Layer 4 of a small transformer language model trained on English Wikipedia (14 layers, counted from 0, width 128).
A neuron's activation on a vector x is GELU(weights . x + bias), where the dot is the dot product.

Input weights of the MLP neurons that the questions are about. A number n stands for n times 0.0048.
n38 (bias -0.102): -17 28 -22 15 -12 -9 -1 11 42 -19 19 -27 -29 -40 8 27 10 -6 8 -3 24 -3 19 35 -16 -40 11 -38 -8 -37 -20 33 -12 -3 7 4 5 16 -17 -43 19 14 -16 26 21 -12 28 36 58 10 8 -6 9 69 -6 -9 13 17 2 -59 -33 49 -37 47 -11 36 5 42 -2 26 -3 5 -38 29 -8 -13 26 -34 19 -10 1 -11 19 -69 20 4 38 -3 12 42 -2 29 1 23 0 9 15 4 34 14 16 -18 23 -17 -70 -18 8 -21 -12 28 -10 -28 -3 -24 34 -9 7 -18 -4 -65 -20 -4 -10 35 -31 -34 5 9
n43 (bias -0.008): 17 -11 -26 -7 -9 -21 5 -29 9 -9 10 -9 -3 23 23 -54 22 -22 7 -17 5 12 32 8 4 -33 -21 -36 36 65 22 7 -8 -9 22 -9 14 14 -15 52 -12 5 -32 -8 27 22 -20 -11 -38 -38 25 6 -34 -33 12 -48 23 -8 -49 -19 10 27 -79 8 27 12 7 -34 1 -17 4 -2 -20 -16 2 -74 -30 1 20 -10 2 4 38 -37 -17 -1 -31 -37 18 9 -7 -6 -15 -5 -2 -7 7 1 51 -46 26 -5 -40 -19 27 18 -5 16 35 -2 -12 1 -24 -22 49 -1 -26 16 35 11 4 -2 -27 -28 0 20 26 1
n56 (bias -0.087): 21 13 -37 -21 13 -18 -27 43 0 -41 4 -17 8 -43 -32 -20 -31 -39 -27 18 10 21 -8 15 52 -41 -17 -32 42 -31 -6 27 -24 33 -43 -27 20 19 1 -35 67 60 -32 -12 3 35 9 -12 -1 -8 19 33 -25 38 12 18 -6 9 -46 2 -21 -15 24 0 -3 -40 13 -17 -15 -31 3 4 37 -27 -12 18 -16 21 44 -26 8 39 47 36 13 11 34 -39 14 48 -1 44 -26 -41 10 13 49 -49 11 53 -13 -5 16 3 1 2 38 -8 -15 72 -32 -23 -4 16 23 15 -15 -12 -39 41 -40 41 -7 8 -18 -51 -48 -44
n96 (bias -0.063): -47 -11 -33 -15 6 -30 -28 -19 -14 -30 -2 50 -28 -18 43 25 -26 -21 0 14 -12 -36 50 56 22 -17 -35 10 -12 0 42 12 -10 -1 5 58 20 -50 3 -5 -4 -3 8 -64 -18 20 33 -11 68 -29 -13 32 34 -7 6 -7 32 -1 22 -9 -13 43 -38 79 -12 38 14 -27 7 10 -38 -13 -32 -40 -16 -17 21 -6 26 38 -16 -77 -20 -60 4 -15 6 22 46 10 -34 52 4 -6 19 24 -24 11 9 8 -11 -16 -1 -7 -9 12 41 -26 27 -17 1 24 17 -2 49 -10 -73 -10 10 -18 13 52 -1 -18 -50 -38 42 -20
n118 (bias -0.082): -37 27 -28 15 -9 0 -39 58 -31 -38 41 34 -20 -23 3 8 -40 -5 55 14 51 14 33 18 -9 -33 -65 43 9 48 44 -26 10 -10 10 -7 6 -54 5 -21 72 46 26 -50 1 24 0 -32 -38 4 11 3 -27 -3 24 18 3 27 13 -25 4 -42 -7 -3 -7 -12 51 -33 -23 -12 18 21 0 9 -23 -27 -14 -6 -26 -26 44 3 -10 17 -24 -10 -6 10 64 28 -15 29 -31 34 -11 -24 10 15 -21 -29 4 13 -31 -32 2 -69 6 4 40 -21 -9 4 13 0 18 68 -15 12 0 21 -18 42 -19 -43 -39 -34 -29 -60
n143 (bias -0.061): -5 16 -38 -1 -5 -16 -7 -9 20 -43 34 26 -18 -18 -6 0 -6 -2 29 15 60 48 -2 13 11 -15 11 32 12 -1 46 -11 32 -4 20 25 19 -21 4 18 50 26 12 12 1 10 -14 13 -23 5 -7 -31 -1 -10 18 19 25 -35 40 -48 -37 -16 -9 10 -3 1 -1 -23 10 5 -26 12 6 -30 -3 -24 -6 -35 5 5 16 1 3 -35 34 -4 -3 -10 11 -27 -5 28 -12 -3 -4 -21 -5 -10 -38 -16 10 -48 -32 12 -32 -12 -13 -60 12 -18 -26 -20 -19 -11 5 12 -10 12 35 -10 -11 12 24 1 -16 -10 11 12
n189 (bias -0.018): 8 16 -18 -42 3 -26 21 -17 -8 -17 -3 14 7 -44 8 -41 -34 -15 4 -10 -13 13 -9 11 5 -9 49 13 -3 -36 -15 20 -36 19 -28 39 -10 8 -36 19 15 37 0 -11 38 -39 15 4 13 6 15 15 2 31 -16 28 16 8 -28 -40 2 39 -40 20 17 31 -1 33 -29 -24 -33 12 -3 -22 -26 1 -35 0 0 50 -11 7 12 -6 -7 -22 18 -3 7 6 -4 11 40 4 30 -32 -9 -2 6 23 11 -40 -14 -8 -40 32 -6 32 9 -15 8 -4 22 -31 -1 3 6 -58 6 -4 1 18 20 26 -16 39 -22 31
n219 (bias -0.053): -21 28 -57 26 -36 7 -28 -35 -7 -38 -26 21 -31 -25 83 -1 -25 -37 18 -14 34 15 70 -20 -19 -20 3 -32 -32 13 -35 2 -6 12 17 22 17 18 -10 -11 -11 20 -35 2 -14 28 -35 -48 21 -9 22 -16 18 -12 17 5 -7 71 47 17 2 -10 -2 10 -2 -27 44 -36 24 -33 -14 -13 -64 -36 -9 36 -2 11 2 5 -1 -9 47 5 3 34 4 10 20 26 -38 20 -1 15 -12 14 21 9 21 29 41 -3 -43 -19 4 -22 55 -13 26 15 -11 -8 31 -11 -20 -5 -26 -5 0 -22 -10 29 -25 11 28 -28 28 8
n243 (bias -0.053): 16 10 9 -22 19 -5 2 -9 -12 6 -33 -31 14 -34 67 -10 9 4 20 10 1 21 32 -10 27 5 10 24 -41 19 38 -6 -6 5 44 26 26 -47 17 0 -2 50 11 12 1 19 -6 -31 13 -28 1 23 16 -3 3 -40 -5 1 36 -11 9 -28 -11 5 8 -13 30 23 -18 -65 -46 23 -36 -45 -15 -24 29 -1 -12 -17 36 23 4 -2 -20 -2 6 -21 -3 47 30 -4 -22 -2 -23 -14 -22 4 1 3 12 12 -3 -37 15 -2 -24 -14 -2 -20 -1 -45 37 19 2 -11 -27 -46 26 -37 10 22 -6 -15 -47 9 71 -22
n339 (bias -0.050): 15 49 18 -4 37 17 -8 -7 -4 0 -5 46 -31 13 15 -6 2 21 -23 -4 -1 0 -26 17 -49 9 -16 -50 47 34 15 -15 8 12 -18 -29 8 30 -13 6 -16 -15 -66 -17 -16 -34 -5 2 -47 -16 12 -67 15 10 21 -55 -7 4 -11 7 -1 -17 -15 -9 -11 -40 15 -20 19 -12 39 -12 -3 -40 53 6 -41 -31 29 10 20 2 32 -64 -59 50 -17 -11 -10 22 6 -20 -57 24 41 -11 -47 20 -18 -26 -2 -7 22 11 -19 13 11 -9 38 21 6 16 15 14 12 3 -4 15 11 9 35 -7 18 12 -9 -44 23 19
n368 (bias -0.110): -6 13 -2 11 -1 56 -13 -29 6 -22 -19 -18 -20 -1 -3 11 -50 -14 -3 66 0 -3 19 -10 8 -56 7 -27 -17 8 41 -30 -10 17 -40 -3 12 -35 -6 -22 12 -42 -19 7 14 6 -5 -17 21 -40 28 37 18 16 -37 -44 -9 25 -4 8 23 -78 -9 -5 39 -38 38 9 34 -14 -23 50 -33 -41 8 7 -5 32 37 -14 38 7 23 22 18 58 0 6 12 13 -23 9 -8 -19 -9 2 11 -15 41 17 6 12 -11 -36 37 12 46 -1 2 25 -72 -36 -4 7 28 43 -13 -24 -49 36 19 19 -31 17 15 3 49 -60
n387 (bias -0.088): 41 28 4 22 14 3 -17 1 -10 -23 4 45 -31 39 94 48 14 -7 -46 -26 -28 21 50 42 -10 -18 10 -7 21 27 -1 -29 -1 64 3 -18 58 -46 31 -20 -17 16 10 13 -3 22 -10 -32 -15 -14 22 16 -17 -24 -40 -71 37 -5 0 21 -15 26 -11 28 17 21 -11 -38 -27 -21 -33 -18 -38 -61 -10 -36 22 4 -23 0 0 -18 21 -6 -4 31 -37 11 -7 -14 8 -25 6 14 -2 12 -7 34 34 -15 32 -14 -11 -6 -13 20 14 14 6 69 -36 28 -23 38 -9 -21 17 -30 39 16 3 -21 -30 5 15 11 10 -9
n390 (bias -0.091): 4 -7 -22 14 -24 -13 -53 17 23 -29 38 16 -16 -4 -13 7 0 -2 36 21 -2 34 6 7 -22 -24 18 11 20 -6 -5 17 -47 -22 -23 -16 8 2 -2 19 44 14 -24 9 59 -36 -8 -4 -40 -2 43 18 -35 -16 24 19 54 46 3 28 -15 41 -34 14 54 16 8 27 16 -32 -14 -25 -2 9 -41 -36 -35 5 10 30 10 -12 53 -25 22 16 47 -13 11 -6 28 17 13 -5 1 3 -17 78 10 -55 42 -39 -46 26 -32 19 -14 0 -1 -35 -15 -44 -30 -35 42 -23 -6 10 27 -54 0 16 -14 66 -41 -23 -30 17
n404 (bias -0.058): -20 3 -4 7 3 -21 -10 -47 3 -51 -8 6 -49 -71 53 19 -19 -1 -34 -17 9 3 19 11 39 -41 13 6 62 27 15 -4 3 6 3 30 38 9 -29 21 -14 -20 -19 -6 37 17 4 -7 35 -58 -1 -10 -63 25 -13 24 -2 -20 35 -6 -12 33 -5 29 64 43 23 -42 -34 -28 -12 -43 -3 1 -35 5 21 9 24 18 0 -11 -4 8 -17 -25 -16 -53 31 -39 -13 1 21 8 -10 2 70 -41 36 9 -8 -50 -19 -41 11 23 10 -13 -7 41 27 33 -29 -3 46 -12 5 27 -45 12 -20 13 3 1 -15 -26 1 -4
n439 (bias -0.032): -26 51 32 -6 16 2 -3 0 4 3 -13 14 -24 18 40 15 30 7 -28 -4 17 31 -28 10 -26 -13 -6 -1 -6 2 7 -22 -4 48 2 -27 21 13 -27 -25 11 20 11 10 1 11 -52 14 20 -12 40 24 4 -15 -1 -47 37 10 14 -6 -69 -8 17 -5 25 26 -3 -22 -11 -6 8 4 -5 -20 5 16 27 -46 -18 59 10 -11 -3 -38 2 24 -26 46 -5 4 29 15 -30 7 13 5 -4 -47 -24 -3 31 -9 1 15 -57 5 -5 -33 -7 21 -1 43 -25 6 -19 27 14 -17 38 38 30 13 -22 64 -31 -49 -20 6
n440 (bias -0.088): -14 13 -2 23 -36 67 -7 -49 -29 5 -9 7 -9 -38 47 -1 25 -36 9 11 -28 -6 -10 51 -25 -21 0 -57 26 -4 16 41 -24 19 -35 8 17 7 0 -22 -25 5 11 -34 6 -36 -7 15 -14 -56 2 62 -30 3 -32 -23 11 65 35 -15 -12 39 -50 59 29 -18 -7 -22 -59 -3 46 -31 7 -8 -14 -3 4 -39 -15 67 31 5 -4 -35 -18 -20 -17 -1 -1 -3 -8 7 -23 -7 -16 -1 -5 19 17 -1 3 -9 -4 5 -62 32 -18 14 -10 -21 2 31 10 1 18 -3 16 -24 -13 13 -16 6 -9 43 -15 25 4 4
n445 (bias 0.008): -18 -11 46 38 -8 33 -18 -26 -34 -5 43 -47 -18 -23 3 -20 -5 6 4 -11 -5 14 7 22 14 -6 28 -36 18 -39 3 -23 -4 8 -29 12 15 25 11 16 15 12 1 13 23 8 5 9 0 3 39 16 15 5 7 15 10 7 -9 22 -12 -10 -16 1 15 -14 -21 -3 -23 -2 -25 -25 13 -10 6 20 10 2 24 32 10 5 -11 -8 24 17 29 36 -9 -25 2 -13 -6 -28 25 -6 13 -6 30 -3 -4 5 21 23 6 -9 -2 -38 4 -10 -2 34 10 -18 11 45 -25 14 3 2 -43 14 -38 19 -47 18 -13 -13

Each question shows a token from some text and the vector x that enters the MLP there. A number n stands for n times 0.039.

"ev": 0 9 -8 1 -6 6 30 -4 6 49 -11 -18 -16 5 -47 -17 -27 15 35 26 -6 2 13 1 11 7 0 -32 8 -18 -49 2 3 -32 9 -13 19 -15 19 6 -1 -22 -12 4 -52 -10 -16 6 -9 -2 -12 -30 7 -7 8 -2 -30 25 -12 6 -21 7 6 -11 -37 -33 9 48 37 23 -24 9 13 20 -6 -12 0 -3 2 -20 4 -11 -42 40 30 1 0 20 7 -7 -10 12 -19 -6 -4 7 -16 0 -10 5 -15 -32 -4 17 34 -1 20 -11 -31 -10 15 7 -3 -2 5 43 18 -18 3 -15 -4 7 5 -30 6 21 -14 26
The neuron with the highest activation: n445

" Institute": -14 52 1 5 24 -28 0 -26 21 49 -46 -10 -26 35 -21 -2 24 -7 -6 10 -49 -16 2 14 4 -2 -5 -9 -22 -34 -29 -2 2 -51 17 -10 34 -18 38 4 -3 6 13 6 -21 -11 14 15 14 19 -10 -3 12 -43 29 -10 -38 -8 -10 -6 -32 11 35 26 -42 9 -6 30 11 36 20 4 16 -10 -1 22 8 -6 -10 -6 2 -9 -41 -27 22 16 -14 16 0 -3 -16 17 -32 -5 -47 27 -15 -12 -10 20 -28 -22 22 19 25 -6 7 -7 -32 -4 7 8 -20 0 -12 36 -15 -2 17 -25 14 -26 4 -3 32 -3 -11 14
The three highest activations, in order: n439, n96, n38

" and": -11 17 -19 -3 3 -39 13 -14 17 38 -17 -12 11 9 -7 -13 35 17 -8 -8 -45 9 5 -4 16 26 -12 -8 9 -5 4 -14 3 -25 16 -18 37 -12 37 2 -5 -12 -3 -4 -4 -9 -7 9 0 18 -9 1 -61 -38 23 9 -46 9 -36 2 -18 19 15 -22 -11 5 -13 8 -9 30 9 19 5 -1 -6 -5 5 -2 10 21 -3 15 -50 27 21 6 -30 -7 3 -3 -13 7 5 -5 -7 -1 -4 3 11 -8 -8 -33 -20 -13 -6 -2 17 11 -36 -12 2 2 -18 6 13 40 -12 -15 28 -12 -22 -47 4 -16 47 15 -24 12
The most active neuron and its activation: n43, at about 0.54

" Ster": -14 -1 11 -12 -8 -40 -4 -13 7 32 -40 0 11 0 -48 16 -17 2 0 12 30 -1 -14 18 12 -1 6 14 -22 -16 -57 9 2 -58 -11 -9 -9 -12 28 19 0 9 -3 19 -1 -17 5 4 7 30 -10 -14 9 -11 16 37 -31 -2 14 -14 -9 -6 1 -13 -37 31 -9 24 22 28 8 17 32 49 -22 5 19 -2 10 0 12 -1 -16 -36 15 -18 -14 -22 12 -12 -5 -3 -24 -6 -54 2 -16 13 -19 -21 -11 -23 14 41 21 20 7 -21 -22 -18 10 -4 -39 -17 26 31 -8 15 -4 -30 -7 -28 5 7 26 14 -35 41
The three highest activations, in order: n143, n38, n390

" res": 12 -2 -27 2 11 -17 26 -31 28 38 -35 12 -13 13 -6 2 -19 -2 7 14 -3 14 18 -56 2 -1 -3 -26 -12 5 -18 -7 2 -26 20 4 20 -20 -16 -5 -19 4 -5 -15 -19 -17 31 -14 -9 -12 -8 -6 -4 -48 31 -6 -39 17 3 -2 -17 25 -4 4 -35 17 15 6 0 37 -23 -9 -5 -10 -21 -1 12 -9 -9 4 -11 -22 -47 -6 36 -14 5 18 -13 -11 7 17 -2 -5 -11 9 -13 29 -5 -10 1 -33 -15 27 30 -9 23 3 -12 13 3 -17 -9 -21 -19 30 3 -6 0 0 8 -9 5 -1 47 -4 -2 12
The two highest activations, in order: n219, n96

" su": -9 15 -10 17 12 -45 18 -23 31 19 -22 -10 -18 -2 -34 -24 3 11 8 21 -4 15 5 -10 3 -16 1 -46 -7 15 -6 -30 2 -48 3 -10 32 -13 -6 2 2 5 -16 5 18 -7 15 15 4 12 -8 -31 -29 -65 12 -7 -62 -5 -42 1 -14 14 -6 1 0 9 12 1 21 12 -7 11 8 20 -23 0 3 -9 10 -4 -6 0 -35 2 17 -1 -8 0 10 -10 19 21 -33 -5 -5 -2 -9 28 -2 -26 -13 -30 -13 37 20 1 25 -15 -20 9 13 -3 -32 9 0 37 23 9 18 -8 -21 -38 5 -15 40 19 -16 35
The most active neuron and its activation: n43, at about 1.6

"por": -3 -3 -12 -7 17 -39 27 -26 18 51 -36 -18 4 6 -29 -20 -1 5 -4 25 -13 6 0 1 1 19 -21 -22 9 3 -8 -13 3 -24 9 6 25 -11 32 -1 -1 13 -19 4 -30 -21 -6 -3 -3 -2 -10 -23 4 -43 41 -4 -32 8 -15 -2 -15 -12 13 -13 -54 -29 -9 4 0 29 30 7 25 7 -1 6 -15 -4 -3 6 30 -4 -59 34 13 -2 -4 22 8 14 -5 -1 -49 -7 -10 9 -15 -18 6 13 -25 -25 -5 33 49 -16 19 -8 -23 13 7 -2 -2 1 6 44 0 -12 19 -4 -20 6 5 2 25 17 -17 3
The two highest activations, in order: n56, n339

"iti": -9 5 2 -7 16 -30 35 -39 18 50 -31 -14 -19 5 -12 -12 22 -11 16 9 -25 13 -2 -18 -1 1 3 9 -11 -14 -14 -18 2 -46 22 18 28 -19 17 1 5 -4 -2 -15 -27 -11 -20 -8 11 12 -8 25 8 -66 30 -15 -49 14 -13 3 -20 10 26 4 -11 14 -3 2 10 17 8 -2 19 -11 -51 -20 4 -5 -5 5 8 -17 -19 42 22 -13 -19 35 -8 -10 1 4 -28 -6 -27 14 -21 -4 0 -5 -21 -31 10 36 77 5 10 -12 -27 -28 -8 2 -19 -1 -11 36 7 6 34 17 15 -4 5 -15 50 -1 -43 19
The most active neuron and its activation: n439, at about 0.068

"d": 2 7 -6 -2 -2 -7 4 6 9 25 -21 -12 4 22 -29 7 -26 12 24 19 13 3 -3 -14 46 8 -17 6 0 -21 -9 -16 3 -41 10 -10 15 -15 64 -18 17 -13 5 -20 -18 -3 2 2 -7 -5 -13 -10 -16 -38 20 13 -48 -6 -5 5 -13 -5 29 -2 -28 -2 1 16 -5 17 17 8 9 23 -1 -31 -6 2 -9 -15 -5 9 -84 50 25 -17 -13 0 6 -29 -1 3 -25 -6 -9 7 -14 13 -2 -20 -17 -23 2 12 38 10 9 2 -25 -33 22 -2 -16 1 9 35 1 2 6 -6 -12 -23 5 -7 19 17 -1 -1
The neuron with the highest activation: n118

" exp": 8 30 -19 22 -4 -11 24 -46 27 33 -55 -1 -13 -8 -27 21 -39 6 -5 22 4 1 11 -33 8 8 6 -13 -25 2 -38 6 2 -27 23 5 16 -3 -13 10 -30 2 -2 -4 -24 -18 23 -6 12 -18 -9 -23 1 -22 19 9 -30 11 2 -8 -7 5 8 -20 -70 16 33 0 18 41 -4 1 2 2 -27 6 -4 -8 -4 21 2 -15 -15 -2 -6 -17 -9 16 1 -2 12 -2 -12 -4 -13 4 -31 23 -12 -1 5 -32 -13 33 9 1 22 0 -14 -1 8 -12 -17 -25 -14 37 7 -10 -14 -13 -7 -5 5 -3 41 -7 12 29
The neuron with the highest activation: n219

"ated": -19 8 -13 -20 6 -17 4 -1 22 46 -43 -4 1 -1 -23 9 -3 -3 21 31 12 7 -3 -12 37 12 -26 11 -24 -23 13 4 3 -53 10 0 1 -30 37 -22 30 1 11 -10 -24 -21 -4 4 -8 8 -12 -2 -5 -39 36 12 -55 5 -3 22 -8 -4 28 3 -38 -8 -2 9 -12 35 -5 41 5 9 -27 -10 0 1 -6 0 -6 -6 -54 44 16 -16 -22 26 6 -15 -8 5 -29 -6 -19 0 -14 -2 -17 11 -20 -18 3 8 53 5 2 3 -19 -38 -1 -11 -20 14 -4 41 -4 -5 8 6 2 -20 5 -14 40 20 8 1
The neuron with the highest activation: n118

" to": -12 20 -22 20 -10 -33 9 -15 15 35 -26 -10 5 -16 -7 -8 -10 16 5 15 -24 12 3 -15 31 10 -12 -23 12 3 -9 -17 3 -22 29 -6 37 -2 29 -2 0 4 -5 -13 4 -4 1 -1 -1 5 -11 4 -37 -43 5 12 -63 -8 -11 8 -20 19 27 -20 -1 23 -4 -14 3 3 14 11 5 15 -10 -1 -9 5 -7 12 -16 19 -53 23 -7 -18 -38 -9 5 -35 -21 5 -22 -5 -28 -6 6 4 8 -7 -2 -27 -7 16 4 0 16 16 -25 -25 0 8 -22 13 9 37 4 2 6 11 -9 -54 5 -19 31 13 -18 21
The most active neuron and its activation: n404, at about 1.1

" with": -16 12 -15 1 3 -32 10 -2 17 38 -24 14 13 -6 1 -11 4 2 17 6 -8 15 -2 -8 17 -4 -16 -18 -14 1 -13 -9 3 -42 31 -16 15 -16 25 -27 -2 -7 0 -15 -22 -12 -3 -3 4 -19 -9 -15 -29 -56 22 -10 -48 -6 -6 0 -14 20 17 0 13 0 2 39 -1 1 -5 7 5 -18 -14 -13 -8 0 -11 10 -17 7 -38 47 29 -7 -17 -7 12 -30 -20 2 -6 -4 -8 -2 8 28 11 -18 0 -24 -25 -4 8 4 28 21 -32 -17 22 -14 -19 14 0 38 12 -3 16 -6 -5 -36 5 -20 52 -1 -19 13
The neuron with the highest activation: n43

" Public": -5 10 -20 -3 9 -34 6 -17 5 57 -36 -11 -8 25 0 -18 -30 -4 -1 12 -27 5 18 -7 29 1 7 16 -7 -29 -40 5 2 -8 24 -14 16 -31 -2 0 3 1 28 -17 -20 -18 19 16 17 -2 -10 10 -2 -13 13 20 -23 8 13 -13 -29 14 23 16 -30 5 -12 63 -2 23 -18 16 7 -14 -17 -3 -7 1 -15 3 -21 -21 -60 18 43 -16 -8 17 7 13 -25 25 1 -7 -55 21 -13 14 5 0 -16 -26 -3 12 36 -5 15 5 -34 -24 19 -24 -16 -19 -6 28 -8 -14 18 -22 6 20 5 -3 11 23 -7 5
The three highest activations, in order: n96, n189, n243

" nation": 9 8 0 5 -5 7 13 -30 6 19 -26 -20 -1 2 -10 25 24 -19 4 -4 -39 4 -3 -22 -9 -3 0 5 -14 -16 -65 -24 2 -17 2 -3 26 -16 27 -22 -1 0 3 -2 -15 -6 -2 12 19 9 -9 20 4 -60 -11 -2 -36 -1 -24 8 -20 20 33 -8 -28 5 -1 6 16 30 -10 -24 16 -1 -46 1 38 -3 -3 3 4 17 -42 -7 6 -11 -20 30 11 -7 -8 29 -15 -7 -48 1 -2 -1 9 18 -4 -15 -3 10 10 -2 13 5 -36 2 3 12 -14 5 -53 33 4 -3 28 10 15 -9 5 -7 44 -5 -35 -1
The most active neuron and its activation: n439, at about 1

" eastern": 10 1 -13 12 26 22 1 -5 10 32 -60 11 -2 -3 7 13 -16 -12 0 11 -50 16 15 -11 22 20 -3 -15 0 -21 -30 1 3 -1 2 6 3 -26 16 -32 -4 -8 20 -13 -12 -23 -3 -6 -2 -4 -9 -18 -9 -30 39 19 -51 6 3 4 -18 19 2 6 -55 -4 6 5 -26 0 -6 -24 2 7 -22 7 -2 1 -24 -6 -22 20 -48 29 17 -4 1 13 -4 3 -20 36 -21 -8 -56 12 17 11 -4 22 -9 -17 20 7 15 -11 10 3 -22 -7 13 -13 -24 12 -19 32 4 -18 -20 26 11 2 5 -1 55 9 -40 7
The three highest activations, in order: n56, n219, n440

" the": 9 -11 -28 5 20 -2 5 2 22 43 -44 12 12 4 -10 6 1 0 0 1 -11 4 0 -20 5 -3 -20 2 8 -9 -43 15 3 -15 -10 -2 19 -21 14 -21 -9 -26 -4 -7 -12 -9 -15 5 7 7 -10 6 -13 -34 31 5 -43 -10 -22 15 -17 25 6 -15 -43 7 13 -18 -5 21 -10 0 6 -7 -14 -16 -1 4 -4 8 -19 6 -13 17 7 -20 -9 -7 12 9 0 26 -8 -7 -13 -10 9 0 -15 27 4 -20 -29 3 -14 -10 17 18 -28 -14 22 6 -21 10 11 31 -15 -4 12 -4 -1 -15 5 -15 39 5 -31 17
The neuron with the highest activation: n56

"aded": -11 3 -20 -8 -5 -5 15 2 9 24 -13 0 10 -18 -22 3 -37 -2 24 9 -6 21 5 11 35 11 -17 -14 -16 -12 -30 -25 3 -48 23 5 12 -24 35 -17 14 8 -5 -2 -8 -18 15 -4 1 -10 -11 -7 -34 -30 26 15 -22 -8 -13 15 -25 4 14 6 -40 17 -9 11 -10 15 -5 38 20 27 -23 -21 4 -10 15 13 -1 15 -91 44 21 -10 -22 10 4 -34 -11 9 -36 -4 -1 -4 3 21 -5 -26 -12 -26 -13 15 54 -2 14 -1 -21 -25 -1 11 -8 9 3 39 10 12 -7 -10 -28 -2 5 1 26 13 -16 14
The most active neuron and its activation: n118, at about 1.6

"met": -2 23 -6 -20 -26 -15 9 5 6 0 -9 -15 -9 5 -42 4 -20 11 3 13 -19 27 -5 -15 38 18 -3 -6 -10 -14 -28 0 2 -11 -9 -4 2 -8 52 8 6 -13 4 -21 -25 4 -10 -16 -6 12 -10 -14 -2 -20 16 39 -53 6 8 3 -16 -6 21 -42 -43 -3 -1 23 7 -6 -7 15 11 -8 -17 41 -12 -8 -12 -10 -9 21 -15 51 29 2 9 22 13 -2 -23 7 -10 -5 -43 27 -26 -1 -4 7 -17 -25 16 17 59 -32 6 -12 -33 -14 3 1 -1 -4 18 21 -5 -1 -15 2 -11 -16 5 -12 36 16 -38 29
The most active neuron and its activation: n56, at about 1.2

"ate": -11 -12 -4 -3 10 -8 14 -21 24 45 -17 -14 7 6 -27 3 14 3 -8 40 -13 5 -10 -4 30 -10 -19 17 -20 -22 6 -13 2 -29 16 9 14 -42 42 -24 19 -10 -1 -1 -4 -11 -1 14 -11 22 -9 10 -11 -39 16 19 -66 -2 -8 9 -5 -1 14 -20 -29 10 -5 3 -16 33 -15 28 17 -14 -26 -18 24 4 -9 -14 7 14 -64 33 26 -19 -10 19 7 -28 3 24 -8 -8 -6 9 -11 -8 -2 -6 -23 -27 -7 10 35 -3 8 4 -25 -19 1 -8 -38 6 0 37 1 -7 5 4 -4 -8 5 -11 44 22 -22 0
The two highest activations, in order: n143, n118

"ugg": 1 6 9 -2 11 -29 14 -27 13 6 -21 -9 11 -19 -33 5 -32 13 9 12 7 18 -4 -12 30 6 1 0 -10 -12 -66 -11 2 -20 -2 -15 -9 -8 34 -1 -13 -11 -3 4 -20 -2 13 3 1 0 -10 6 2 8 -5 27 -34 3 -10 0 -5 -14 8 -44 -40 8 -3 52 29 31 -2 19 28 35 -10 2 15 -7 3 -3 30 19 -51 15 33 -16 -1 1 18 -9 7 -12 -26 -7 -16 -19 -36 21 -2 -22 -22 -22 -2 43 36 2 18 -21 -19 -23 16 1 -6 -23 -4 48 5 -1 5 -18 -25 -31 5 8 1 0 -9 12
The neuron with the highest activation: n445

" dec": 1 1 -19 1 -9 -34 25 -10 13 15 -24 -7 -16 8 -1 9 -16 1 4 9 4 19 -6 -38 -4 19 18 -46 13 9 -14 -3 3 -22 0 -15 23 0 -27 12 -21 12 -18 -19 -2 -10 13 -3 -2 -6 -9 -17 -2 -56 4 8 -44 23 -1 3 -7 22 31 -9 -43 -23 17 1 30 5 -24 -19 -4 31 -17 25 3 -8 6 11 -30 -10 0 -17 -4 5 -14 13 -10 -3 15 4 -28 -5 -43 -9 -30 8 1 -26 -1 -18 6 26 43 12 27 -4 -25 -8 5 -2 -20 6 -12 22 17 20 5 6 2 -48 5 -18 41 16 -5 35
The two highest activations, in order: n339, n219

" as": -5 15 -21 8 -4 -27 15 -2 7 50 0 -11 1 14 -8 -18 29 17 21 8 -21 17 5 -17 27 -2 -4 -23 -4 -7 -6 -14 3 -18 14 -6 23 -10 26 -6 -7 -10 5 -7 10 1 -16 1 0 -14 -11 -18 -33 -51 9 8 -33 -7 -23 0 -15 17 13 -6 14 -5 -19 19 12 5 -21 43 2 -21 -12 8 -7 6 -5 -7 -26 8 -43 23 23 -6 -24 -5 17 -34 -7 -2 -3 -6 -32 -3 -16 17 10 -6 -9 -24 -35 6 20 -11 13 11 -30 3 13 1 -28 12 -4 38 -6 -23 5 7 -1 -50 5 -14 88 17 5 10
The neuron with the highest activation: n43

"ling": -10 21 -9 1 4 -9 4 -11 14 38 -21 -23 3 -4 -35 7 -9 2 -2 -4 -26 16 -13 4 29 18 -31 3 9 -24 -15 -5 3 -15 -1 -14 0 -7 56 -3 16 -8 17 -8 -14 3 1 -3 9 -15 -11 27 6 -25 14 13 -38 12 -8 17 -7 -5 35 -1 -31 6 -13 2 -6 11 22 3 13 -3 4 -12 -12 -2 -10 10 -12 -4 -76 31 19 4 -13 16 -7 -29 -10 -1 -22 -7 -14 -5 -7 20 -33 0 -23 -16 16 22 46 -5 12 3 -28 -43 7 2 -31 -1 -6 28 1 13 13 5 -6 -40 5 3 21 14 -22 12
The neuron with the highest activation: n445

" but": -14 20 -20 -15 19 -23 17 3 13 23 -9 0 8 12 -31 -13 23 13 20 3 -22 20 -4 16 11 7 10 4 -4 -9 -15 -31 2 -40 10 -14 13 -20 12 -11 -11 -1 -12 11 -2 6 -19 -2 7 21 -10 -9 -62 -52 8 11 -54 -19 -21 13 -15 15 26 -17 -2 24 -11 2 0 27 12 17 21 -14 -16 -5 4 -7 10 -2 -3 12 -32 43 20 18 -40 -6 11 -10 -11 2 -11 -7 14 7 6 26 2 -5 -11 -33 -19 -2 25 16 16 1 -24 -12 15 -15 -28 -6 1 31 2 -5 19 -10 -23 -75 5 -15 73 13 -23 28
The neuron with the highest activation: n43

" In": -4 31 -20 -10 19 -29 1 -6 9 45 -29 5 -4 10 13 -24 -29 8 8 2 -53 2 7 16 21 9 0 -15 -6 -10 -12 2 3 22 19 -8 24 -21 9 -13 -12 -12 6 -7 -30 -26 -19 -9 -5 -4 -10 1 -19 -23 1 14 -34 -36 14 0 -12 23 18 25 -27 24 -18 5 -7 18 9 3 8 -4 19 25 -18 7 -12 -2 -26 -9 -37 32 2 12 -17 -8 1 0 -2 -14 -17 -7 -12 10 15 -2 17 1 -6 -17 -3 -10 26 -1 17 13 -24 -25 5 -5 -20 15 -4 2 -3 3 -1 -1 22 -58 5 -31 66 23 -1 27
The neuron with the highest activation: n387